Layer 4 of a small transformer language model trained on English Wikipedia (15 layers, counted from 0, width 128).
A neuron's activation on a vector x is SiLU(gate . x) times (in . x), where the dot is the dot product.

Input weights of the MLP neurons that the questions are about. A number n stands for n times 0.00096.
n9 gate: -82 -139 153 222 157 27 55 -206 66 61 -162 -104 46 -190 -61 291 153 70 273 37 -4 4 165 -22 -112 250 74 160 99 40 193 314 53 -167 -312 -54 -146 64 -22 -228 197 190 -19 124 -4 56 -54 -30 0 -135 -19 -72 -68 46 -151 35 4 -154 39 55 172 79 38 73 65 253 8 -39 12 -19 110 -135 -34 205 -133 -240 130 -187 159 91 93 4 -38 -31 233 130 -69 34 15 45 -46 -117 71 23 191 142 57 38 35 -166 -101 -23 -125 122 -121 -69 346 -53 154 94 -193 -50 -55 -16 -96 -27 65 0 167 174 -19 80 -99 194 77 -19 181 -11
n29 gate: -166 15 -52 51 -7 -34 -60 130 -132 -311 102 253 22 7 -59 -155 -74 36 -23 28 64 111 -57 18 -115 -22 -217 -26 199 46 21 -103 -138 -138 -71 183 -51 -26 22 -192 90 -97 -80 157 -92 75 141 132 -60 -75 -63 0 104 49 175 -49 -144 -127 -233 0 52 -160 81 14 189 105 8 -86 -79 198 88 93 -124 -187 -99 -97 177 -30 265 -29 -94 -357 -26 -146 15 -48 -55 -172 -226 -29 178 -51 -79 -138 117 -57 -173 -99 -130 -149 -79 70 144 -99 -238 18 -19 51 33 -65 -56 74 54 -15 296 19 -88 -217 147 66 -177 166 -33 -81 -168 209 71 65
n33 gate: 127 -108 113 -384 108 57 -18 -93 49 39 85 205 -88 185 -200 65 0 -54 53 292 -261 61 49 -174 57 -114 79 293 -95 40 -122 40 234 131 -123 97 93 155 13 -93 -245 59 107 70 -47 25 -9 -216 -210 176 205 -259 182 -242 197 -251 -43 280 -57 -4 -243 64 60 -12 -65 -9 -191 53 -70 298 82 -74 -99 -39 13 -22 91 26 231 -117 49 30 0 31 256 169 -217 -164 26 86 -109 -163 -152 302 -80 -143 -104 34 48 26 273 147 -49 -13 84 65 -4 -187 -35 307 -101 -157 225 -63 27 167 9 93 -4 -146 182 87 -96 -306 145 -89 -4 81
n62 gate: -165 -21 81 249 -205 -213 -119 -228 57 -128 119 -380 -73 -20 -16 24 40 -229 33 70 214 257 -41 -88 49 -39 -118 107 72 66 78 103 -67 -326 -61 65 -75 -163 0 201 -102 270 24 -45 12 -74 24 -8 -247 -175 178 140 -51 41 16 -86 76 -8 29 41 4 63 144 -92 -189 102 -25 -20 -77 -4 -36 -61 -84 8 84 -167 -257 32 -20 132 -33 -28 12 -65 196 -221 -229 12 143 327 -89 71 75 -87 213 150 32 88 -145 146 0 52 115 79 -313 -8 -78 -268 12 99 -313 12 175 121 -4 98 -60 -87 40 -251 -8 119 52 244 -12 -102 -54 -134
n89 gate: 7 220 -336 75 15 189 111 96 -108 36 -7 44 74 11 73 -18 77 -239 -123 -38 106 -135 -11 160 128 -46 -26 182 -4 105 -11 153 -204 -110 -51 -40 50 -133 -7 -36 212 -117 -50 44 97 25 88 72 44 -55 -37 -83 65 -114 133 178 222 286 152 -178 -105 64 210 56 157 -78 -15 -44 37 40 -195 -117 79 114 43 -280 182 -178 42 -98 -78 -109 115 114 -7 -120 -149 -79 -190 -101 -47 75 -53 82 141 0 4 -335 73 232 -126 156 93 22 60 171 -281 -107 22 -11 44 -81 34 -4 197 92 -236 61 -29 -87 -29 97 36 61 -96 -21 -18 0
n145 gate: -156 -166 147 313 0 -72 18 -278 312 -97 17 -143 -72 49 -22 -97 76 -124 -190 -9 -193 155 -137 -173 192 61 -121 95 40 137 155 214 -104 198 -130 99 -43 -18 -4 160 22 43 162 -184 26 56 -67 286 -62 -130 18 -9 162 -121 -149 9 -18 45 126 -77 -31 109 -132 -85 142 198 68 86 27 -48 70 9 210 -157 18 -103 -31 -314 0 203 -230 -146 -131 -58 158 -31 -22 149 31 9 93 96 74 91 -27 160 123 473 49 116 -108 106 100 -9 -59 160 -234 156 227 -361 -49 0 14 -88 171 171 -362 -243 -414 -211 168 -25 -208 -13 -36 52 21 -174
n176 gate: 67 202 -116 53 140 183 -147 391 169 -71 159 -145 36 -15 -61 32 18 31 128 -86 17 -72 137 302 -210 -137 120 99 175 -26 -42 4 -247 0 22 -11 -77 25 133 -49 70 123 -114 -80 96 -112 -79 7 -91 40 -83 -222 68 0 -114 22 -83 167 -15 -26 47 -117 -86 -17 158 -124 -114 128 66 -86 -18 -54 107 11 114 44 -97 -29 -45 -86 99 82 -117 66 212 -22 68 118 -18 -25 166 -21 74 -254 -154 175 -97 7 4 -211 -183 -39 140 4 129 -18 -198 -18 -25 240 -7 -22 -138 228 56 -142 244 25 39 61 25 137 4 114 76 -140 -236 -109
n187 gate: -58 253 -104 -54 96 -8 -60 -7 38 7 -199 22 -52 -41 -233 -29 -177 124 226 106 -71 -144 53 102 160 -7 273 102 -70 103 200 -42 127 46 15 -90 -122 -4 -47 -263 126 169 51 -37 -22 -32 63 132 -149 -15 156 173 243 -37 -222 -34 -26 309 112 -49 -74 -109 -113 -42 66 56 -49 86 127 -161 165 89 -175 90 209 -34 125 199 -54 26 -199 26 47 26 11 -103 221 91 277 -58 -118 -87 191 -167 87 130 4 102 67 -268 86 165 -11 205 19 55 -30 -11 -70 105 -93 -108 -19 -123 -108 26 165 -195 -55 0 -51 197 77 -95 4 -40 -103 47
n191 gate: -75 94 172 -93 43 131 31 -46 57 -183 131 60 52 83 -138 -4 22 50 -4 -78 154 -146 -282 74 -142 -205 -56 136 4 -13 75 -71 160 -218 -221 56 -17 81 222 71 -209 -71 297 247 -170 58 138 38 95 -104 -22 184 247 -174 -68 31 309 -182 -39 -4 167 -473 -132 94 -64 -209 -184 44 200 -149 298 -4 -59 239 30 78 -270 154 150 -150 -4 30 -182 -39 83 -60 -210 -17 59 -98 47 -25 -121 -118 -188 -80 -21 -119 -163 186 -122 141 -123 22 88 343 231 -227 56 0 169 4 40 103 -188 -122 51 13 85 34 -167 -197 -180 -106 -156 -17 70 80
n219 gate: -30 218 -19 -69 31 -83 24 -42 -8 -31 218 -98 55 20 -66 -35 31 135 -55 172 49 105 -204 200 31 -95 -47 -32 -128 -12 -271 88 145 48 -133 145 216 23 -95 -30 -170 106 65 -78 62 87 335 -50 -31 -43 -98 120 -114 -39 46 190 -78 -212 -118 12 -85 115 -266 237 -319 39 119 -12 146 -120 -459 -196 -134 -71 297 39 -35 112 -185 143 -257 97 153 79 115 -109 31 112 -31 -42 4 -103 -53 19 -16 0 -27 -150 27 35 99 77 -68 -232 -99 8 -8 -65 -82 -107 -134 47 133 -250 113 -8 89 -103 -23 27 151 45 -23 66 -232 -182 116 -122
n242 gate: -98 45 -36 35 -25 253 235 -243 -132 -68 -191 -83 -84 193 -101 79 -69 -153 -176 -52 -66 -32 133 -14 145 -123 7 -107 -75 -67 136 -18 -85 7 87 -51 63 -11 -165 77 -137 -11 -82 -33 150 217 155 14 18 84 0 -47 68 131 -18 26 -259 116 -18 70 0 202 -114 21 25 -245 -103 33 15 71 -57 -91 0 -95 -14 62 50 -212 -136 11 -22 -165 43 -73 102 140 187 -157 -160 46 148 43 -98 42 66 -56 -243 25 -50 138 84 22 -70 -30 144 -306 62 166 36 141 265 94 231 -161 -90 -128 305 148 -75 -157 -22 96 0 75 -84 7 -174 67
n308 gate: 186 106 39 -28 162 -111 47 72 -216 38 -87 -60 64 -136 0 -151 106 -58 58 -142 -157 -35 -138 -148 -85 -45 25 36 -98 -109 3 -109 -121 84 -25 -203 -3 63 120 86 -41 -130 -90 -107 213 -130 102 -193 177 -25 269 -102 -66 71 -198 -97 -42 -217 -68 201 14 -149 -21 13 67 -4 -321 125 -246 4 101 -36 0 46 77 50 98 32 -137 -116 -22 -14 -115 -36 179 -7 35 98 -101 -269 -64 -28 -296 -59 -18 -18 -182 -105 -187 -128 -207 63 83 -18 4 -4 -107 180 -4 -45 -93 28 91 168 55 -61 -39 -131 200 3 -63 -215 85 -140 114 72 -51 -17
n9 in: -8 -42 117 122 20 176 119 -130 -115 -96 -201 -109 -16 -16 -234 205 197 105 -20 232 47 -12 -124 23 -61 153 232 164 -188 145 121 54 244 -42 -239 -93 63 -99 86 -141 -39 313 151 240 -8 -27 73 8 16 -163 57 -168 -67 98 -159 -12 44 199 -94 143 72 8 -32 34 48 298 -82 8 41 -112 64 -122 -40 215 -120 -49 305 -16 199 56 139 268 32 20 286 153 -60 52 20 44 -85 -258 47 114 180 -91 -32 -24 -40 -8 16 12 -161 66 -16 -153 221 8 137 126 -69 -174 108 42 -84 -135 272 87 128 -28 -188 196 96 8 227 192 190 24
n29 in: -210 142 -51 -50 -98 80 8 -42 -231 -209 123 220 181 16 94 -74 16 -34 76 143 0 55 8 -156 -149 -27 -138 -188 74 -190 -45 -84 -123 114 -236 154 19 93 114 -241 -148 30 -54 185 -54 194 51 -109 -35 -55 -141 4 86 107 89 16 -12 -51 147 76 -105 -8 66 145 94 198 20 -238 -214 -109 23 16 -124 -217 -112 99 62 -19 144 -125 167 105 -116 127 36 -219 -62 159 -154 43 12 -46 -225 -230 124 32 -276 -85 -55 -260 -20 43 192 -197 -64 273 -12 57 27 -77 51 224 -57 -85 175 -8 -163 0 27 -31 121 -37 -191 -291 -114 -27 -301 -27
n33 in: 125 4 -100 -165 -148 -130 -16 125 -24 99 -149 -4 -202 24 -220 204 40 -31 -16 -27 -248 -8 -21 91 -169 -90 73 20 -32 70 -85 -82 121 162 93 -28 125 -55 -35 -312 -249 136 -12 -61 -154 -175 -4 -333 -149 250 40 -56 247 -129 268 -191 152 246 20 -24 -183 -90 147 -57 -116 -150 110 -85 0 16 -67 141 -134 24 -115 -61 223 124 256 -119 81 68 122 227 57 -244 -132 -8 -43 -8 -160 -173 -4 255 -65 62 -83 -28 8 214 170 107 53 -8 -229 100 -73 149 -80 200 -24 -185 273 -195 -42 -81 72 -31 -175 -111 24 -53 -128 -71 56 19 0 -23
n62 in: -72 -69 109 38 -47 -83 87 -221 195 4 172 -16 -189 -166 -66 54 74 26 -95 153 230 264 -168 -11 12 -11 -59 171 -15 -121 -79 -180 -145 -105 173 106 -80 -42 87 164 -121 -99 38 -79 189 -106 -144 186 -102 16 113 -151 -155 55 161 -206 47 43 -87 16 -35 130 -27 -134 -97 -123 -36 -139 -102 46 -143 -90 -254 67 50 -43 -148 -66 41 225 -155 124 -58 -59 32 -4 -136 50 -84 162 -101 -19 -27 73 191 84 77 -335 -16 90 209 136 -156 40 -339 51 -8 -11 66 34 -197 -70 40 65 219 -51 147 -57 166 -131 39 182 70 440 47 -236 34 72
n89 in: -185 76 26 61 -69 -82 19 14 -119 126 -104 -84 66 -44 -84 273 66 -260 -33 -91 25 -80 -101 201 154 50 11 -63 -232 -128 -92 198 46 4 -216 -357 82 -43 82 96 18 11 -11 -257 -47 244 -40 98 -179 -77 84 130 152 55 179 -85 87 26 -48 -89 -127 279 249 -21 95 218 130 -167 -26 98 -170 -18 137 96 54 -62 -76 4 -60 -203 70 22 47 0 52 -131 -207 -11 -4 -40 -88 -179 -75 -25 122 -154 156 -165 73 -29 -203 54 -67 52 11 -102 -141 68 -26 -232 -107 22 102 -87 204 122 -91 18 -127 65 98 3 -76 -7 70 -181 -14 93
n145 in: 74 -26 72 -91 -109 107 -69 37 129 -13 -174 -55 111 230 59 76 63 69 -275 -259 -200 -202 -230 -36 -25 -103 30 43 38 -91 102 324 58 131 47 17 -99 -279 -21 78 -135 303 -166 -60 200 41 148 -234 59 192 -8 155 13 -17 -17 120 29 -123 60 -69 -109 -8 42 -209 -46 -94 -250 -34 -119 -25 188 301 -400 89 96 98 185 214 49 -210 47 -75 83 -107 -111 -38 -101 -75 -66 75 194 29 -37 79 86 113 239 54 215 21 -77 -55 -173 69 -250 -59 -300 0 -4 74 -9 -389 -35 -66 -101 184 -13 -181 -38 38 239 213 29 63 -111 -49 183 -111
n176 in: 78 90 97 -92 252 -99 -180 132 -46 -257 -105 -90 3 -137 -177 -159 73 63 -53 -37 13 3 71 13 24 10 39 67 -14 -207 -198 50 -143 -25 227 91 -203 34 61 34 168 -61 -27 -112 172 135 7 -62 -91 -25 -156 -38 -58 -35 154 -239 -42 73 -25 123 0 123 14 56 -14 -7 135 123 0 -41 282 -80 34 143 24 94 17 -204 161 -204 176 62 137 -42 102 52 159 -154 -48 48 115 174 101 -109 67 -36 -28 216 -21 56 -42 -300 21 14 -32 156 53 -17 -7 41 129 84 -125 101 -104 -172 -131 -34 52 -199 -59 96 -69 69 -196 152 -70 102
n187 in: 109 209 58 -189 181 98 20 49 -169 -27 -129 -15 -8 -47 -251 39 120 41 -161 -115 -123 -89 55 -121 50 -71 39 -158 -80 -131 93 67 11 -168 0 -136 94 -76 -211 -128 -101 -98 11 -152 336 -176 77 -4 -66 152 271 138 77 -31 -133 -35 127 4 -180 -224 108 -4 -99 -96 81 204 16 -118 105 61 31 171 -103 93 126 222 -42 -8 172 -42 75 31 30 16 16 -181 -154 -111 53 -76 464 42 143 -26 169 -48 19 -46 -50 -70 35 38 -20 79 -442 204 20 57 -43 38 51 35 -40 28 168 -82 127 -23 -126 -149 -54 88 -189 54 241 109 -186 132
n191 in: 166 135 20 60 -121 49 12 301 21 108 -36 150 -33 -49 -41 77 -105 19 -4 -179 20 162 195 -166 -130 -173 -147 149 266 96 -192 100 107 -210 -16 49 -162 80 138 300 -35 -134 -52 29 -8 83 28 -60 167 -131 -126 290 106 12 68 -21 174 -187 131 62 -81 87 -152 62 -16 62 -277 173 -57 -121 221 -102 -140 119 100 -196 -141 161 20 69 -37 64 -375 -86 160 -275 -133 -88 -32 16 -142 -175 -193 -99 -70 -67 8 -36 -377 33 -99 4 -29 220 83 -77 49 -48 -32 12 102 228 101 -88 -76 111 32 -127 137 176 16 -251 -16 -80 -241 -51 16 24
n219 in: -51 -47 -120 -11 302 -8 -76 51 -316 -44 18 -22 143 189 131 78 -45 -187 68 14 83 -67 -31 -135 -86 62 189 -57 -11 139 36 111 -26 27 26 117 -47 -129 131 -102 -36 -109 0 53 -222 -11 -157 0 -116 -15 168 -189 23 211 -110 -68 -157 -11 -133 53 89 -154 196 131 168 -49 114 -152 -294 104 155 135 291 -124 -192 192 67 309 25 -134 49 -30 63 23 27 119 -67 148 180 100 34 62 44 -55 -38 -42 -48 -99 -314 4 15 -100 50 92 -38 -30 0 270 183 -157 139 22 -15 232 -81 -91 -59 47 33 214 197 -64 19 -48 15 73 -144 -84
n242 in: 111 15 18 -112 -40 11 7 -249 -86 -106 65 81 -48 -134 -96 55 -92 238 357 25 -100 -191 91 14 -107 237 -34 294 70 -175 57 117 7 -130 -70 78 -50 226 -255 155 -7 -104 -87 -145 -120 107 74 15 -4 -11 129 -220 0 -268 -36 -37 -29 70 194 232 -81 47 -33 116 -63 52 -72 161 -4 150 15 219 -73 182 55 -216 125 -118 -50 -26 -26 -37 -80 -231 67 -85 33 -117 156 98 -11 51 4 -105 -210 68 48 -76 -111 -82 86 70 -226 83 -151 70 -86 -173 -22 -170 -7 37 -206 54 153 97 150 43 -175 -11 66 -4 -114 110 -11 25 -177 159
n308 in: 0 -150 -19 -186 83 42 -19 -163 -35 4 82 225 38 -4 -8 11 -91 18 -205 -76 -154 -57 -218 25 -46 -96 4 -47 -219 -137 -191 -31 -82 106 161 -58 -100 -86 107 178 -203 -66 -120 -38 -26 -103 -152 -57 84 73 38 -223 195 38 -112 -12 182 -187 177 -73 -231 -224 -4 25 148 -143 -167 -85 -230 -26 286 -15 -127 -84 -38 -96 363 38 29 26 -81 79 -82 27 -162 178 8 124 -30 -86 -53 45 -48 127 -85 -161 -177 0 19 -203 -158 -19 105 74 -237 57 85 71 23 -60 -195 95 228 142 -193 89 -76 45 79 75 11 -163 99 -252 134 -196 22 -212

Each question shows a token from some text and the vector x that enters the MLP there. A number n stands for n times 0.0057.

" to": 9 -24 -1 9 -63 105 139 93 61 -211 -180 60 -73 -50 148 67 -174 41 109 -1 122 134 -4 11 4 -8 23 32 189 6 110 -129 37 82 13 -49 90 -94 48 36 77 -59 -22 104 -67 -14 -94 -43 7 65 3 -202 -203 38 58 21 -40 -79 81 -109 -138 -1 122 -121 -103 -57 93 -68 138 -88 -16 -62 221 40 14 230 -8 -154 17 -53 9 50 -62 -116 136 179 -39 -166 14 11 124 61 177 3 -29 107 37 -57 -120 -51 55 -52 -67 90 -42 -17 -32 26 122 -74 -30 -69 -61 -10 231 14 -12 46 -20 65 16 -118 -103 -104 -54 -175 190 -1
Which two neurons fire most, strongest first? n308, n187

",": -125 -28 -108 18 47 -109 100 79 113 15 -86 -27 23 -14 50 -132 -17 156 109 -75 35 13 -22 -51 10 -125 49 75 286 46 77 -152 6 22 74 -85 111 31 142 30 84 -17 58 68 -37 21 -121 -28 -52 109 44 24 -231 136 17 -132 111 -156 47 -39 -136 7 -86 80 -23 111 -9 -70 45 -124 -19 -104 54 -144 96 184 153 -92 -17 5 128 -47 -28 -43 -30 -8 -3 -216 -56 29 -14 171 88 8 128 -35 98 -242 32 -9 122 -46 -86 86 8 -53 59 94 161 33 -78 -54 -93 27 95 76 -41 48 -92 -6 -7 -51 -31 -66 2 103 19 19
The neuron with the highest activation: n33

" S": 122 68 68 -36 -5 -38 89 99 -121 39 -153 138 97 107 -67 4 -92 -82 41 -14 18 -34 31 -78 -89 -97 174 -51 16 -24 69 67 35 -30 -35 -152 21 83 -39 -14 -97 -111 81 136 -160 -115 66 -40 -104 183 162 -117 -106 185 39 -51 201 -66 -256 -91 -143 -57 62 81 16 -60 -18 51 -39 123 -187 -143 70 83 -82 113 -111 -87 46 91 -34 21 -19 -93 170 -32 79 -49 114 97 -161 118 160 28 53 32 110 29 11 -103 -207 -113 -118 30 45 76 94 134 6 -87 -44 -108 -131 -87 75 7 10 22 -10 60 -60 -180 78 101 -77 23 -205 -18
The most active neuron and its activation: n145, at about 0.31

"my": -13 -93 -75 -93 80 -174 12 31 -188 -98 -87 22 -8 48 29 -67 -114 39 1 -26 -7 8 -153 -64 59 17 90 -22 92 -85 192 -60 -132 29 180 -145 39 27 -33 -109 145 100 33 176 -35 37 -48 -109 -14 30 76 -32 -169 8 37 52 9 4 -65 35 120 -36 142 67 90 21 -77 1 218 -68 -219 -39 -21 -138 5 25 86 -186 16 -26 -52 65 -66 -8 88 -12 94 1 235 -140 98 58 -46 -50 -74 98 135 110 -61 68 210 -124 20 138 -50 -50 186 96 -41 98 -189 134 -17 -119 80 15 0 -136 -83 31 126 -31 -136 -46 -256 -30 -136 -69
The most active neuron and its activation: n191, at about 0.29

"ing": 92 -227 -47 -39 49 -36 -29 127 14 -71 -93 79 -132 101 -64 135 -124 -45 68 82 -27 -66 -135 -34 0 -121 40 -107 179 -70 -64 -214 -40 -86 18 -27 89 51 -14 121 50 67 76 31 -68 -135 -54 -31 23 -26 -84 -86 -316 39 125 -140 59 -32 58 30 5 -48 17 -58 12 95 -16 -82 110 -68 81 73 226 -44 0 40 -90 -40 23 40 -71 -109 -90 -130 -17 76 -14 71 68 -86 30 125 135 24 -1 116 56 -157 -58 -61 219 -38 116 117 -61 57 154 26 220 -71 -34 -136 -71 -50 21 83 70 121 63 70 131 -154 56 26 -82 -22 -54 -25
Which three neurons fire most, strongest first? n89, n145, n187

" Francisco": -152 115 -6 -145 66 28 27 -46 -140 -76 138 -31 20 101 22 -20 -48 -52 53 104 -35 11 -24 -61 -57 -51 28 -23 174 -68 70 156 -110 -2 36 -67 96 42 45 48 -4 96 34 104 -186 -177 -120 -13 -113 -51 -39 51 -369 -38 83 -3 91 18 -55 58 -54 -114 -35 -107 -12 23 40 62 167 -144 -20 6 -42 -1 18 160 104 -96 -16 -23 -16 -28 -101 -120 43 103 45 -108 -4 -85 20 11 -127 -1 61 9 52 4 -2 -90 -66 -4 232 65 -28 22 182 121 88 -47 -83 191 94 -94 -11 128 -121 -12 99 142 41 -74 -48 89 -119 147 -25 35
Which two neurons fire most, strongest first? n29, n33

"if": -111 -48 19 -32 124 -92 -25 21 -14 45 100 95 -38 -23 122 -21 -95 51 112 107 -55 -196 -130 -126 -11 -121 169 -32 77 104 -121 -180 -72 -51 -14 44 113 -153 11 55 78 102 -201 71 0 -60 -2 22 -74 197 -26 270 -26 40 113 -63 -108 35 -88 -92 5 -24 9 -127 5 18 -37 85 262 -49 56 -61 -138 26 59 -24 -25 -178 94 95 15 16 -81 -73 -50 123 -113 119 166 -15 75 58 84 133 24 215 27 -38 17 -55 6 81 -148 59 -30 -46 41 32 245 12 171 -72 -200 22 41 -43 -100 -11 -89 82 1 -85 43 -23 -118 17 -34 -279
Which three neurons fire most, strongest first? n145, n89, n242

"ity": -23 -186 -57 -26 -83 -11 99 -35 -21 -33 -104 80 62 31 24 -62 -66 -63 184 127 -116 90 -46 91 211 -13 72 -140 199 -153 72 -111 -104 -45 21 -66 86 30 -2 -39 96 -31 14 113 35 -26 82 -13 -107 64 30 57 -182 -25 153 -11 56 -66 23 141 69 -3 121 4 2 -100 -199 -23 131 -50 -1 105 -36 -14 53 -42 28 -62 -131 -46 -51 19 -16 -23 -131 10 3 8 158 -72 97 -66 -10 46 -160 157 67 -42 -46 33 108 -77 -177 112 -144 -67 14 17 71 127 -1 1 18 -132 64 190 -19 98 -51 181 121 -155 -167 -88 5 136 -224 3
Which three neurons fire most, strongest first? n242, n176, n9

" her": -47 -184 134 -67 -12 -12 -66 -1 -53 -37 -217 -94 -68 -25 75 -33 -84 78 -104 -18 -112 -207 -111 -60 -45 -48 -60 -150 111 -21 -13 56 -188 197 86 -32 130 209 -78 16 72 72 -30 112 -124 -94 -6 -132 28 71 -99 11 -262 26 29 124 42 155 13 -127 17 -29 109 -61 -28 58 -108 -57 123 -7 -53 129 59 59 -55 -49 -171 -60 109 -35 139 74 -49 -190 52 45 113 -189 -34 -12 -10 -229 116 57 -70 94 183 -5 93 -103 50 -18 -119 18 -81 88 -21 27 -35 71 -169 153 20 -198 -34 -93 -110 -16 15 -23 -21 -57 -145 -1 83 -82 -73 50
The most active neuron and its activation: n219, at about 0.35

";": -1 5 -80 -74 -105 139 47 -95 78 -2 -34 173 -27 -68 51 72 -27 99 38 1 -18 -29 -38 75 20 -89 -12 85 264 -61 85 -169 -2 93 41 -174 104 146 -27 84 -46 27 80 12 22 35 -100 -13 -80 -29 57 85 -156 159 61 -85 -156 -66 -68 18 -154 -26 -65 66 54 148 128 44 2 -6 -206 47 -55 -57 45 61 -40 -91 -39 78 15 -11 20 196 -32 195 135 -114 3 18 6 219 121 39 117 -32 48 -148 -4 -71 -3 -112 -48 146 -70 19 119 67 135 -47 -51 -8 -13 36 -22 -21 -101 29 -111 175 1 -115 -76 -42 -23 124 108 -119
Which two neurons fire most, strongest first? n191, n33

"q": -11 41 -125 -79 1 -111 87 36 -169 -157 73 72 21 27 76 71 -181 -133 120 -47 2 -10 -183 -124 81 -34 159 97 136 -144 50 -103 -133 14 -82 -71 -34 -75 -60 11 -27 61 -5 132 41 -159 -37 81 -232 -131 -112 112 -40 76 -4 151 -82 -77 -42 5 -105 -49 51 15 12 4 47 8 -77 -40 -98 14 125 172 -64 156 74 -27 47 -69 92 -28 -66 -162 -104 170 -14 -74 51 -76 -165 42 60 -80 -27 192 -5 46 -61 -90 96 -26 -154 118 -18 -20 7 176 114 149 -75 -265 -72 -130 -66 25 26 17 57 104 39 -88 -110 -60 -25 229 -209 -21
The most active neuron and its activation: n29, at about 0.21

" Jean": 8 151 -28 -135 21 50 9 -47 -131 -31 43 -10 46 20 51 -83 -238 -11 -5 105 -17 -131 122 22 84 -127 8 -74 -15 22 30 47 -36 -166 -5 -92 -27 38 53 45 -57 -1 -226 278 -113 -17 -108 -94 -87 9 114 -95 -191 -37 -26 -215 137 -89 -43 -101 -127 -1 -43 28 -98 -73 -28 125 84 -37 -170 158 -71 -30 5 62 16 -158 -153 -68 53 -5 -196 -112 194 70 -8 -74 -35 -117 11 126 -133 77 134 -75 80 -35 -1 -31 -10 5 84 -42 70 -41 41 134 -34 -108 124 64 110 -67 34 197 27 -7 221 -54 -26 -10 -106 155 -27 -42 -97 -61
Which two neurons fire most, strongest first? n242, n308

"shi": -78 96 -116 64 82 -88 138 16 -127 -297 -112 143 -156 148 132 -116 -121 -53 14 -35 -107 39 -68 7 -21 27 74 43 41 12 27 -68 13 -56 -5 -200 67 -6 5 -95 -58 103 -121 -17 -162 -33 -107 -112 -15 -103 66 50 -95 26 -16 30 2 128 -104 101 -27 1 105 -181 129 -33 -15 -118 15 -156 -67 11 -111 -87 99 -2 -15 -110 7 40 102 -122 -32 -233 -20 235 26 167 -62 -201 -16 26 -38 -65 109 3 -106 -49 -61 44 55 81 -24 112 58 -68 23 114 261 104 -32 -187 7 -136 124 48 -113 70 38 122 8 39 -134 -53 -189 -8 -49 -97
The neuron with the highest activation: n29

" Ali": -64 234 45 -127 90 -41 2 14 -205 34 108 37 -41 -67 84 124 -197 -87 -14 63 -23 -169 -90 -54 -131 -97 67 -3 72 -174 96 -24 -100 -158 -201 -70 -88 -78 -22 99 -23 125 -55 132 -286 68 -72 -156 -34 81 -58 85 -91 11 -6 95 -34 -51 47 -39 8 -59 -128 -144 58 23 25 30 130 -106 -250 -15 -188 141 61 -84 -41 -148 -36 -10 -30 68 -106 -185 -44 143 -97 -170 38 -56 29 21 -41 -21 57 -53 0 -43 -88 -12 0 190 117 185 82 -69 -62 26 -12 -146 -68 -8 108 -89 87 74 -99 -5 -7 94 -59 84 5 82 -102 111 -133 -126
The neuron with the highest activation: n191

" Mark": -303 60 -39 -70 2 -20 11 -37 -24 -133 -96 82 -10 -108 -21 6 -75 -100 -30 5 41 -144 -10 144 -101 -190 12 -31 60 -47 -42 -137 73 -65 44 -70 -61 -145 -12 -64 -14 181 -162 59 -144 -49 10 -10 -44 -16 83 -103 -291 -36 -104 -226 59 43 -34 42 -28 -57 151 -42 -97 -104 -89 31 -9 80 -81 -9 83 50 94 -6 -122 -86 -29 41 10 155 -7 -194 57 0 -157 -75 -29 -229 -13 168 -24 -25 -57 -12 12 3 60 -7 -74 70 90 79 -39 -245 109 142 92 -33 121 -4 -13 -61 -12 173 -24 24 119 -101 -73 35 -52 133 -162 -42 -21 22
The neuron with the highest activation: n62

" Haz": -94 -23 -36 -33 13 -63 64 108 -145 -110 -136 -67 -7 9 156 62 -212 -65 -84 -63 -145 -66 10 -15 -145 -199 105 -72 98 -76 34 268 -29 1 50 -193 98 -142 16 -7 -52 -58 21 59 -69 -111 -114 -111 -195 -54 172 21 -15 22 109 110 43 92 17 91 47 102 249 -76 55 -135 73 -137 -55 -13 -78 -178 -109 132 102 -24 -188 -99 52 -173 -9 -20 13 -102 -52 20 53 90 89 -29 -19 -279 19 49 173 -12 83 -9 74 -4 -9 84 13 16 48 173 120 236 135 69 -78 -75 -44 -55 80 48 -84 -110 107 11 -46 -6 0 19 -37 -34 -113 -120
The neuron with the highest activation: n89

"cha": -45 218 97 22 150 -89 142 12 -206 -102 -70 72 10 125 145 -71 -190 -142 79 164 -89 -35 -7 102 185 26 112 26 -23 24 14 59 52 19 48 -65 231 -60 -63 -23 -102 77 8 26 -90 -47 -52 -91 -87 33 40 109 -121 167 30 -2 145 -154 78 -58 -77 -66 23 -65 74 -78 -63 51 138 -9 36 -80 4 -148 192 87 11 -58 58 104 -20 -100 12 -204 2 207 -116 -38 -44 31 -13 -6 -14 34 -54 100 124 -19 -94 42 -56 -17 72 53 -13 -31 174 114 130 25 2 -192 87 -66 180 -154 -146 -180 -29 90 33 -31 -221 6 -118 12 34 -14
The neuron with the highest activation: n219

" B": -92 27 -27 -70 77 -31 77 66 -207 -16 44 242 69 99 55 105 -79 -183 35 16 77 -146 -18 -99 -47 -98 174 75 34 -45 14 -36 135 3 -60 -107 -5 14 22 50 38 -62 39 63 -44 -160 -143 -26 -136 86 19 54 33 141 23 19 5 -104 -207 -43 -29 -29 130 -4 69 -103 124 112 -28 5 -55 -56 184 43 -116 128 4 -115 35 202 133 85 67 -178 -7 -112 -101 -281 -17 132 -179 2 189 86 72 31 89 42 -49 -70 -155 -121 -75 170 80 123 29 182 123 -66 -93 -33 -18 -91 150 105 101 -91 -27 60 52 -68 -28 -9 69 5 -159 -40
The neuron with the highest activation: n145

"i": 11 -82 54 -35 -16 -170 90 47 -203 -145 1 165 -77 45 31 -24 -149 30 64 77 -55 -31 -116 21 55 -84 108 -78 76 56 40 89 39 -136 3 -28 -16 132 -142 33 -107 18 61 118 -37 -193 34 -266 14 -1 134 24 -136 65 -146 -95 37 -153 44 -39 6 -74 140 -98 -18 -91 185 -109 50 -95 -62 -105 161 -66 106 101 -31 -58 -28 55 126 -7 -62 -12 -55 278 -9 33 -114 -169 2 125 125 200 71 147 29 -92 -125 -72 173 209 46 171 -32 1 63 65 139 -97 -12 79 -92 -140 17 47 -114 -99 -68 126 15 -113 -93 91 -21 -5 -79 -71
The most active neuron and its activation: n176, at about 0.28

" attend": -101 -379 -120 82 43 -78 50 -37 75 62 -64 44 -147 13 115 -20 12 0 -151 -20 -48 -144 -21 9 97 42 -107 -244 74 125 57 -89 93 31 175 -85 160 101 40 56 -2 -16 -1 7 -103 -121 28 -35 -84 27 -17 -52 -200 87 167 90 58 156 34 207 109 -35 -1 -51 9 -29 62 28 -31 7 -75 96 -14 106 165 145 -111 -151 80 -28 97 -17 -43 -167 156 -88 -22 -38 62 -57 74 -21 -50 24 -99 44 110 90 94 -76 20 48 -1 42 -183 -136 44 145 145 -45 -189 -41 76 -254 25 -73 -19 -15 -135 -49 -42 67 -114 2 94 16 136 -20
Which two neurons fire most, strongest first? n145, n191